Layer 10 of a small transformer language model trained on English Wikipedia (15 layers, counted from 0, width 128). Numbers have three digits each and are written without spaces.
A neuron's activation on a vector x is SiLU(gate . x + bias) times (in . x + bias), where the dot is the dot product.
The model reads these tokens: " and" "," " in" " some" " episodes" "," " the" " contest" "ant" " can" " try" " and" " gra" "b" " two" " £" "1" "," "000" " bu" "nd" "les" " ha"

The vector x that enters this layer's MLP at each token. A number n stands for (n - 500) times 0.0041.
0 " and": 661448495542509456521439551477590492555497457555447404741574463495542470460516521460506458540596546531479542481419609463454563467489529327509580500433511459034622455567474495455413565481546530432526420488525500429521600484398463503475466481654445487485622552502375477439472505523511565560492487486449538391505517505493518534426564422463469479473488565509518524572517561543540581512489
1 ",": 650451504539510467513447558483583486557500463546456404739571463498537461462513512468493466537589545537480547488423603475444555470494524332510580500438510464029627456555482483459408560478549530431525424484515492419510597489412471507469469472663448495493608549501385481445463490515520556555502483488463542388507518492492525535435562422454460496479483570503511524570518556547541578500504
2 " in": 335404472532516507412479530506526567469545520453466500581427483562523605465586449453454434478538418446410589478500588374489653510484436492418533443498500490054540468471372522619473567371510465395476568396543457433509506534497565510457518507631471371471551440651456609561416535595576539480490505495502458470528558520425516578445527469479566325632487596649504432424402483449542517410471
3 " some": 390446442590576446549474423510487553575578335511577466591520496576637666567515598610551287553632616539556551521552602546432487606447440662559468364497546511103481520492458626460477439361566422533454403606454526516554403385520526562384605353502489450397580400523607494507336556451543577492612468600572535408626716494483485429426550463615556371584511507603542503373499547561461447561463
4 " episodes": 455514531471570422508469603560491620431434393566505278559495464387547447536516612403459668506540521560447637412505426529475500617637479470482427486507450581132440516659575563558390455246467510320459480500438501455429519316565516342343598415542529539496687620552508481521459430457627535397615512475455527558408628545414528331461570417604475349485467662518487518271717452537456485636432
5 ",": 555509521486427406517480581490506493564497462396528353693407440566389471551452446489410528471531489534491549436550542484397529481595510421637449478486506469029540414520483485525427521374530435416569460500457451458453417520536490520461443423515564497509492470499528521487473397498522417544558528537504504417439565517466472453556505515447418576495450547534406434468587447449512494484534
6 " the": 529427494485448498576464554401362469576468486474527562626544465517540449470595506517492570499499530405356543465588684471462582446533497496578490503474609521035507440432518514532433515304522483471567540522492506501513568606552444553516519483568626465445509487476533417566471558457545458522510502579538518393406505551486410577515541450503577417507448544544541469422402446444508454500514
7 " contest": 444506502487492551442498677583544521386467378443549403512479523410561367526515473445430594373409427554348564390471609369490705465508503555516476410587537584164432524462447394514486387220456462386483682356576524546463479520532590380509683478724585404427523618499568624322477407760674494462543640554391521616489585470493560586507507525781510483388592621441495564493545318591439608609429
8 "ant": 353725480490516567590373474588510420508398457401499407708518443535537552609430471524531689550578515585492448493470650461390663611518525564637420457558591598128399600515675495463522421169458359495555580385516469522418415409472625356326526517581550404560597601381522490487445671455460530536343589535471453437472542559541463544553505475549542515451421433501380487542547272450574509546595
9 " can": 408515554348506448435385621559477397476533542406341377443501430586528322516518413404618492397423485400490441405604557300529693504508720275512468608660558562161390418526467590563369501317511584458554502532491457417335542434503489443431588577611619477542516373536608543500612510588463521446382517430401518437640550538374620489615418471694481522717658434576542434627469493441595430527604
10 " try": 451347560380648436358608725554512446575529455342492557519465390517355411562469492441445478407490460563462508332606483602568605515495538474522404414718479666185465429431412531550530300446641536412500357438603451368448446280314582519357514451691412432587499584370441323538609507529498453552575602596367574451437533469363542494567531589655680406673438763515492458476542389578509655543686
11 " and": 532420475466620375384493582367712462423496563357529381569535571561458540628297500501546508419435387417455463373602577437490637570538551601722486482621492565146523592412446479513426375385493361480546277533566411477453308422456439540379437549410537421467385538399484424371649431512379468668438531499393389427451558663413424485598430482369655427580394532468492640509627429436456559487442
12 " gra": 374417465479633348495520504472314523476474557535494513349673369484491321461419436593385235531552578376460607485500731593588631405576568521550590533550633551198440424408475530471540244368596365359628427574557453402418424397474518564492600537589654318538590615348538583515495367576522560393396437478438440548461501505309523508551409479659524642533748498453443603494489462455449571417407
13 "b": 230489528534415396448581577817512303484511417348421561577651617360376372360418506375408532502407454511437514457430497393484540547565475478449403483875518570169665530453393578387579328440519456328502567487620498422422651248319525477477489567497438480518481615438525409513491550460486568562448548530428544569542478559503625426589516540382393405556549628537538371491489416389513655494544
14 " two": 440618621468551468430479518644484482503540435396519525490532468550492511592545504479525427631539454429373491388594545499349508481448604549557470323454550587080650598480511516452389386312589377525644486526565511475465384389396503508395500621553486470453620493462440401429434521445516389382467526542534531384469575503485485431597483362543575356574455511510505491539406357527484454529491
15 " £": 583575529401644505584380517639591576461546550518275492369401606391587382477532519468581472423531441436466554383543538421445529504409500536467492527462450761125610568509649605558370408452368455401524523526561452359494662495378533483467508394683444523512671614404469496426466378614468489392479644534617544628547554518311544405514530386472506546522480594452613460417438383524379492484546
16 "1": 400583644513468401490333667464471541478654569464235596400467424532605483503490392496506546586480527575524583512487277485476447423426462669410429324473613630178547511512544469484484491444522544594497544583630352441492426396434283600593512411485382363424480515572511537460511325524460630425540608564544469451715453549296585329585533473434582361518298369471539450454523341547523601506594
17 ",": 482539698454633428412571632505763485519511578445591458520413471512490497642510341546351484451493376695604638441640470553560339515406442575557522475486453577168535428401473490651397385643541373518459375506569349387488443467414344545329448430409458439447458407477536531411577342536463436465495505620466422557678452421446610378592465469367390591411310643480474501424516436472390471596622
18 "000": 441484534483627504594432473541488520556511497430316504424421471486588449623431473416480593495576506626535542404667475681365443426474638660513453307514573586144512383525508500435438422492481558381519415505478485415499416412461297471536448539414383437434482615375525451483351305455536532506428604512619362456528630678282441345561562497385579438419402527483587378524499215448476468402560
19 " bu": 374516604588651511472374592496375433399436397531356582341614425427519413641600491561375568556550602440458649450574367492501502380536545660749433570458559694191498563471496579634433400422739554335522417621497556481537506498428412451569470531720403389355635355515605518547664292451569436516305516516535475444510391399344661424405484385704466514552513530526437580544627248495579451448611
20 "nd": 311569466353331484391505656753621564461500585397372348486714562539398521505438462451354594401369571623402432609494484523529537581572540520540384551584506699219547667564506416482619170676529541555505538435467420494577655330388297455551501551448374458429504479387607347402543442629561639475415607605531497630581448298585668482525573494370490387321501515495542508515474230394531577514532
21 "les": 391530578407482545397401447697564420473402509393382449582585467423450419714348394344480640377454445545494510462557460537438425692507428524563384436564414582164487660605651403526502391398472396331463421420531531376390469201441367484383452705579524489424536513461496423475423485561478460389411461509578384399377619575424598399649489493488625479362474451594517430539594208526441488546509
22 " ha": 450511548576586465387339526523327573510379465653286411258623411450362469637454400621312684543615557353430555277629476465521604392468432677667459533406531612183521653454442570501442451438638554285490386638549488312351573496504385510499480553474603498444682537503529568516581345465454469449394566455518446432526421480324635433531421426438595567535530540491417544414482344516608532359613

Each question shows the input weights of one neuron of the MLP. A number n stands for (n - 500) times 0.0034.

n233 gate (bias -0.336): 439597522410382372324629615438561440545644569497563495575532618486460570638533407262610501395487591298547460476447412455436557468571490435488597481551574555587540454485378524498441532450542453515281428534480473540490381467532606416545564387470523464672487405644540616535499591576603598508513372507521498585450458475421538483525493545543442406643458419600462393463534559443581531474394
n233 in (bias -0.069): 408555525685446622556400577538505614416447340622440580452501379506404529527543619545408287501482427679420708408559410610497621483439572501472383276347572391468602456612595487482431528588584387371518425395373630455510495490385273471587521593544623467469731502278212454387406449273314416638446613422406592510487446454600543618442400516542633381519387706618372706446385597575591646549378
On which token does it fire most? 2 " in"

n387 gate (bias -0.207): 578487512427305518561487260423434395478406537339397491435605524594433433582545536405569591619332522438633395492567580473394563597440498531516543615449492512547381335467657584385434501539460462554465446563462460428504562430436469402613352582543512451425622594430549486446488548588420547370412484302489592443512671431488477547405541462575504361439460500702554661467437572489545473616439
n387 in (bias -0.001): 696545565484532346503541425633610628481553402537389467499442401454477447463441589521491487634556579578531592457391441478496473580366346490619644325596534432430421317538545548543549721432591576360437450398435448541498457569539446640339523655417522537491555587450465575436330604454413607414509554483502445519487554439532458527482446490636410468519740569504355313586413439570529502543587
On which token does it fire most? 21 "les"

n107 gate (bias -0.118): 323416518435284525454571462324525453621645540461498414463434505422525442520484496431565478579543471484532370591407460462464425583611310553490528513477544587385525511469517577353385443572559491527547539562463556467499623345493605418556556465554558485386651442483451523495615492577502441554414551481500443385373483566583378468470566508553386510608558483545643384536389545455609607458422
n107 in (bias 0.106): 320602540563526479531479463586496552609447499487483259469602507556525485518422466520530565652501580459413513576533466423595479479517516490595393596458603512523491586430490531502644553533572460510643384407486523547523541398341375555572407466480327506359546512430624586300438443484545460575552391509473428452521510670360508483588469560523498517594511526305429489476546554564420574570465
On which token does it fire most? 13 "b"

n265 gate (bias -0.232): 582408636462580420516499437550586503575486556497642472568700413497438513462620425480492443411529451459456467422491520617535505549498434403519546467435647416531392456464526512492618558525587384458619477340636649565499398562390552429523541399522486479411457422543493402406632521643455472418531499318516513445354457677540391488597571394505584447505469513641345559646389501421424356593378
n265 in (bias 0.099): 501487435474362551369449594474552379429623423491700457529418527358437468478406533456526460545422587493595521419451519428572549517434562330398370473561508615424421585386504383639331502558411531496479675528601361496624584474541583501403563538374352538524330418719592385453554447356543493349436480559404445494574490606412622366618634517460398480477556481512395546320426483529465531463577
On which token does it fire most? 11 " and"

n450 gate (bias -0.347): 486391465469551420672661409525542529637414644354509638507508409571527576464651600588397523346339675422461482437494420694455424501569449468419494372462425508602483526488585496499420408559428449533544598323474553286547554592393516485501517374557602370512668497430722473488441498632563532573363520564432405410552336367440479415592601517522465433553496452568491416590535740557480522436494
n450 in (bias 0.090): 433671513541568636363624458737559605498375165492478623640405560404406603537544542426605435496541484584471518540478361395518447490549518556643536491515759504506509696524621517428469496452503672527437492465597531450499584385498361459442517481475544550594512478534408554495502460529409422567396315370657468523614457547579548332691649611445492685612517614502444651309489633462531540548458
On which token does it fire most, and how strongly? 6 " the", at about 0.28

n499 gate (bias -0.311): 583503515515478619440458563435605501532534451519588534594487495722601672374345502513431497490553483482491474498523441300575430360590434359449441451618526534503425469399533292477599523469451597542382487543662401554463511503492487503424435468497649540536572592424446485466503544669545694533559338682715446425455469489485569488269541323409384389559454448494568533465348444497494552477520
n499 in (bias 0.062): 556530645563458591393534490557638447472393466556310622380221640540490375465466397530405610530485430614522525520543591434422452553427536421404478665354433542425509560542630427576598602431480432355529611652426567673484582496394602512664487567471453597456363462444446587633438707430428471500587469295312475490412434653633515547488521583477333528448430626405521651411498598582409521653570
On which token does it fire most? 12 " gra"

n74 gate (bias 0.025): 776592460459436538494525538309535760511437426345466545566435553434524464545453563488696468391599528470351502474446545552507432441606455472473612421426469483493603425540593511560561490508691416474567474472539545539541539445489426496402531531562388523659665417606614485405482493378383654602446515556333514634552481432459566391492463602520531386462584606519492465522567473417452585538438
n74 in (bias 0.010): 514385538453449467472471384545499441421645604610555390619599347484537598381566522601427564457547649545637298496405549411523478538554584448563539497452520482380598498487482457576455606508444599464402398458437581328509481506439428499614428393465483780518470560617394550584560408509440477516519445426546437356582467457465428543516484473505586503569461571426551455447401529664570441454406
Its two highest activations, in order, are on tokens 0 " and", 1 ","

n55 gate (bias -0.189): 469484546599428503507513438367599521521465547504512490470445404520377431523465555515518524506536451644528518424358505646391500436416453406577493413515449361662532598621524467434424626345316415425606562489489482501493467601677413528480502578544625521523456557444599471425433411459536472580380509544531473327536554505512394678508546461529397376507619520552405512430432582485502501529542
n55 in (bias -0.213): 710570453432467463485465516540575377478456412606521533513413560409487548494553435536404362463472555563427491472682505522481282336550491404590460429475533591376455511368415498579414413512479453445428559454636482456590559613324651437703354445335551502684553523548354418591463657542655494560550527477491508302363605480472395209545572657443559532481422504554402550746515559567600345361411
On which three tokens does it fire most, strongest first? 5 ",", 9 " can", 12 " gra"

n338 gate (bias -0.377): 502597497379426476382565528552476572664478531545495609545476532433479479390489412511445502470540376543546469498475477501652322495471670578562659541561475408625470440580494420444469425509393501571478457525540426438661426634545610455543531406474409541516354438482495500434483580542580524475465385600587482502546569411397517611394595545589572517417464579516655490564477483576464352476469
n338 in (bias -0.069): 628516524556457546612376485473470560443482574492586451466512562489227560548516336465545511642422367469646512483444685489525530717364623354420485510592546323383330517565632634332467345551430630352543587387485547406640475359508526316577493511526517396496529763438583565546530611656519399559537282371437464434323384345711370508481582517434660464475722780547496494762553318473547392457379
On which three tokens does it fire most, strongest first? 16 "1", 3 " some", 19 " bu"

n282 gate (bias -0.159): 409569520609333685481532533435570672595497529340244509618501493402551562514494454580368518499439485619531511480499345515711440408589667557661524483513608359539523428403450504490556484399408541484432370593482625568526578604525547630644596389461516530469571665547423464522468544415571652469538491530514408473475361521439479477438447634521460538470494420509353478343425418760489634532576
n282 in (bias -0.127): 605341531574506503461435465387646540610372516405513648376498478360469617417495629361649375434546486536479452425611385370472488429464603540366405401488496489481453398506564408522437408358544476438531526422472521496610370541482557493390480449412582490522493499404496576498588581487552502501447554385499294564676505639439535487385434194476373473438488584404611511510513449458538597659534
Its two highest activations, in order, are on tokens 16 "1", 18 "000"

n280 gate (bias -0.202): 376574509456621403513512608359500474383409643320619532593442538419447626402445568602564317545453588499495451450464543420494528496477501671557515529414494606611309512421467422604427587506394576613581522561480361573509579522483518387598572472400594445551507627430455660609450545352412516417525534500587415433559381474428465402454534430302424473384477601504614424553592450562527508486486
n280 in (bias -0.176): 483410377489599558437559515506563419356598401409454446628271557512489556441426501463526407535579501442497473401445510483537343367562552651457572465406464561606325631535347637687390536578572357491538458595516452501482626393572438426493603494448476472493614416460441520498384519446519460596554558631450323645453470641526409656603499507477486390425553634432516623449435401502473655576452
On which token does it fire most? 9 " can"

n24 gate (bias -0.165): 375529564368435407484532559503526478595427618373676615498407608586482471466595367538476590413418543566450317436622638436581524479692622578544678484527340379575602435598462457570462511477503486470659527412502645617572544535409534484444338403506376412345637440343438527551390545590479364363475419476477520413528492330563314468461472409429382409357358478497577495645510483505509438511428
n24 in (bias 0.004): 544420668573494468472594532495637570455521520471539481508423491524275480597438456563493552340513507572540422645476499588448445441502492534487570659416462509410612469307405557531433540579468517534566585500520387511436535546435599523482336408478522524691610435533571670549367528389476439316557370459642586678566382459685411695518494505721384726336333487481512557431622446520495414454598
On which token does it fire most? 17 ","

n438 gate (bias -0.226): 620572505691466438507514638497460532592553575475540640445489609533515568400632648621378522501453515555477433450456395509575437483517462481464511533379437454389662552676520606631471519452373550439325404624482611519447395556441462506429505527665438503499520460503476456577459632590339501665592562351687472452427413518543580570552624437601543470465519410586545313470556537315456509560421
n438 in (bias 0.107): 441485386629608602457572398408488394539487652496432405503436414493553542656488501584487559301581406493575486389413474558579491481577481561653393409503500465452645490490510615563664358669497370496729348632329422487503450331457507412477633581548518584460482584708467496499646424551518560534399606405602330491579449653573333449449379619624641586496514497448438472425530456478505526352420
On which token does it fire most? 19 " bu"

n437 gate (bias -0.223): 522374498502363477491643479523517441484618447546577374421587527640523422455576504516494339381570392449517564540499533475475635523535434424536485533531621511491530480600588435453414482543542564527348528483626497357602429511449541472591490558497507509515634384462579339522512458647588582472521520560553468586579452262438382544669598540466438628631507432535486544378630453527386594499320
n437 in (bias 0.008): 604513545396515522260444696446596441391587538434522536439609561443453572567379462501557457495572386534553417429628595332523496584458488428628423366469370557462403476525431465475719574498510443464335518503515515535668439483439729503533491470573425408509390550394505417512640437477463379640526567388512529550486546437408520557596649382544521519429601483381584643430627457412509425390632
Its two highest activations, in order, are on tokens 20 "nd", 7 " contest"

n349 gate (bias -0.248): 368482523617584422578503405381485349372559559370500574481440571534478594327589469473524557517445490452621557547444360588589402596542557460380292416627483409537595653394402447510518630479525524580426494544535512467401587560516539487542422344461543556609685416577563510698488353377527572695580576534668540500488539417625462560513521544362605506356460505408458394339653398584520472603528
n349 in (bias 0.058): 559502428453455430503455432441542472549503532469642446437320436461428633593492574573421485625546528456632512395517545631433595388644462375518533488637476507451295468587353408445597516457561683651508542453616607477486453366473485379509446461445553585541524515532517481444340469588551476554595162457636393436623484416439563523395695428426588475604621549447328468439441376519662597474597
On which token does it fire most? 15 " £"

n386 gate (bias -0.197): 471430450577542483571528480384523548546374520590522557533495492492601745676535504585404598379433438520502496602392437501477447466576436372652366396338527475409559440535520654508632482552250501566582453442386383520526437561628538369455386508605569625453538497503631351391588556551559586597526453486624409498364487496512374567449533564501512532475428455491483588503576621416582551417410
n386 in (bias 0.097): 328456548533527590408398500590505528586591346517455611582597610273511582502580673333528445352552376586464622612479591583537492571560566452451562644442548539457604346615523462442548441527540498520587499385449575474586513498347521475492596519523512390454515471597492455552441471488415309428617580520434468572424496462624417638424352438600573554450309380349538472568368525531538560477530
On which token does it fire most? 22 " ha"

n295 gate (bias -0.148): 331406433539512437553355458375540310548587667616527543592621540500532522520491611465526631440561488462471484318535588641504467430685482434581541575490548398465477664554618401506409492549592529478541612437460521490447593542494337437584465418467501581510399533599497593396541497719426505584395486548642534446478496454547457353578638307523349504633509293472458530366522609508492564512418
n295 in (bias 0.048): 476480555525487441506547581553402462438461512504519488333494685309546500519461466398422418411517341640574442645570580441538598439372498547520651550597569447452428328618385457586671556462552565515511549498470338404560588529547542576502537533489428429550599397374359614602505653586494556528423449499501554505530435357507408613556390479550514663480475597480523460399643490363546508477400
On which token does it fire most, and how strongly? 14 " two", at about 0.5

n360 gate (bias 0.015): 413421584491382501534466541489389526443508467510513405505545533509535632352484549483508589448406713549502507510551472393551482614470532312472570567427499544564555521458509580544516570438478338470519455459421457441443452506602512577420504580535486485464482539422392470469562388475484430606471535622307512565543511419520580354484515449477503450480617567473486633450469571512524353528413
n360 in (bias 0.264): 501500527577540465526568459410427496551483464563636507468434414489477430454453505426491455356547565505515506513530442483615648544488491521506541404605567469362448628552509597466467426611642485563511655379498410427367478595491454562433575591463519567557531566481548476502533347420407530453450460426462469393468519444498496510432480485593399446482553549486435412538480426611512437644439
On which token does it fire most, and how strongly? 4 " episodes", at about 1.7

n435 gate (bias -0.213): 614515680569589581542534527425494473559460559349482348596557528615610533606412603496541667504538572534664526445349412615669428358489469545428421382555539536469590555518312571418649562452366385417534531457538374531505568576500485317522494406557430492535517530618457483510566537561387474453583529486727619657480465513336382509391526359470609441578535369584422552475552402543530575494439
n435 in (bias 0.001): 441481708706563532464528434529446402532546481416521590499538458444501479640371597545478617376347582649471559408622506483403462561482516440361430499347462457521528531501485466503425558457344508526504358580447401386538553749403402433479557617560414585543489464516452382504420337469413431493531405478605653399491533544482500513659454545438514545416526416403399558543435547485487502502522
On which three tokens does it fire most, strongest first? 18 "000", 16 "1", 12 " gra"

n510 gate (bias -0.050): 381483526584479418579562496401444583443523479530445440373615606514474500512480476624432553483610356496403498468489539501502534440508555621349619537564445496472421481401425561546512391537442398403571430550533585414611412551520353501594560406491656449467552361419545529497478580550407502706536490451322545598464400416532482632587412502452540474471513557546383464652444614489538536575467
n510 in (bias 0.084): 411579486389448542462532479533372511504323635472562421469544515402461454404315526588448414401481405536472544424606483414471566499548588510618389510502595493548392499577525547559555564580476484524623453397471461416471550472474445542655475478453462487513507408527445557297573476494464470474348530442458374590523519525447551327385471419419497656624491525526369567437457417447590492562490
On which three tokens does it fire most, strongest first? 12 " gra", 22 " ha", 11 " and"

n100 gate (bias -0.071): 460444440406530679526483514443524537421551506592612468460574579640576500506477442314546541539414561490402634551523601398514502492537499525547547384468435558533520418469517534441499537482507694552515521409468501416437614540504467565552606475538506401410477466445472479510410561618447477551431614493539499608440498602424408557380366507487518575457598563607547566504488636357663457554586
n100 in (bias 0.131): 516519521455483449443509398489500539516598411565550484464508390504569500579512374359546449472514645521460495584425567516417516488345590537518486503500524433447500395527473599322446499429479575466548547479546412528453601512518485534551555450516539346498507374506551532645478540617466488597662507572465576534569351532499460517439472470484497518660617651474496433480534512494690589567501
On which token does it fire most? 9 " can"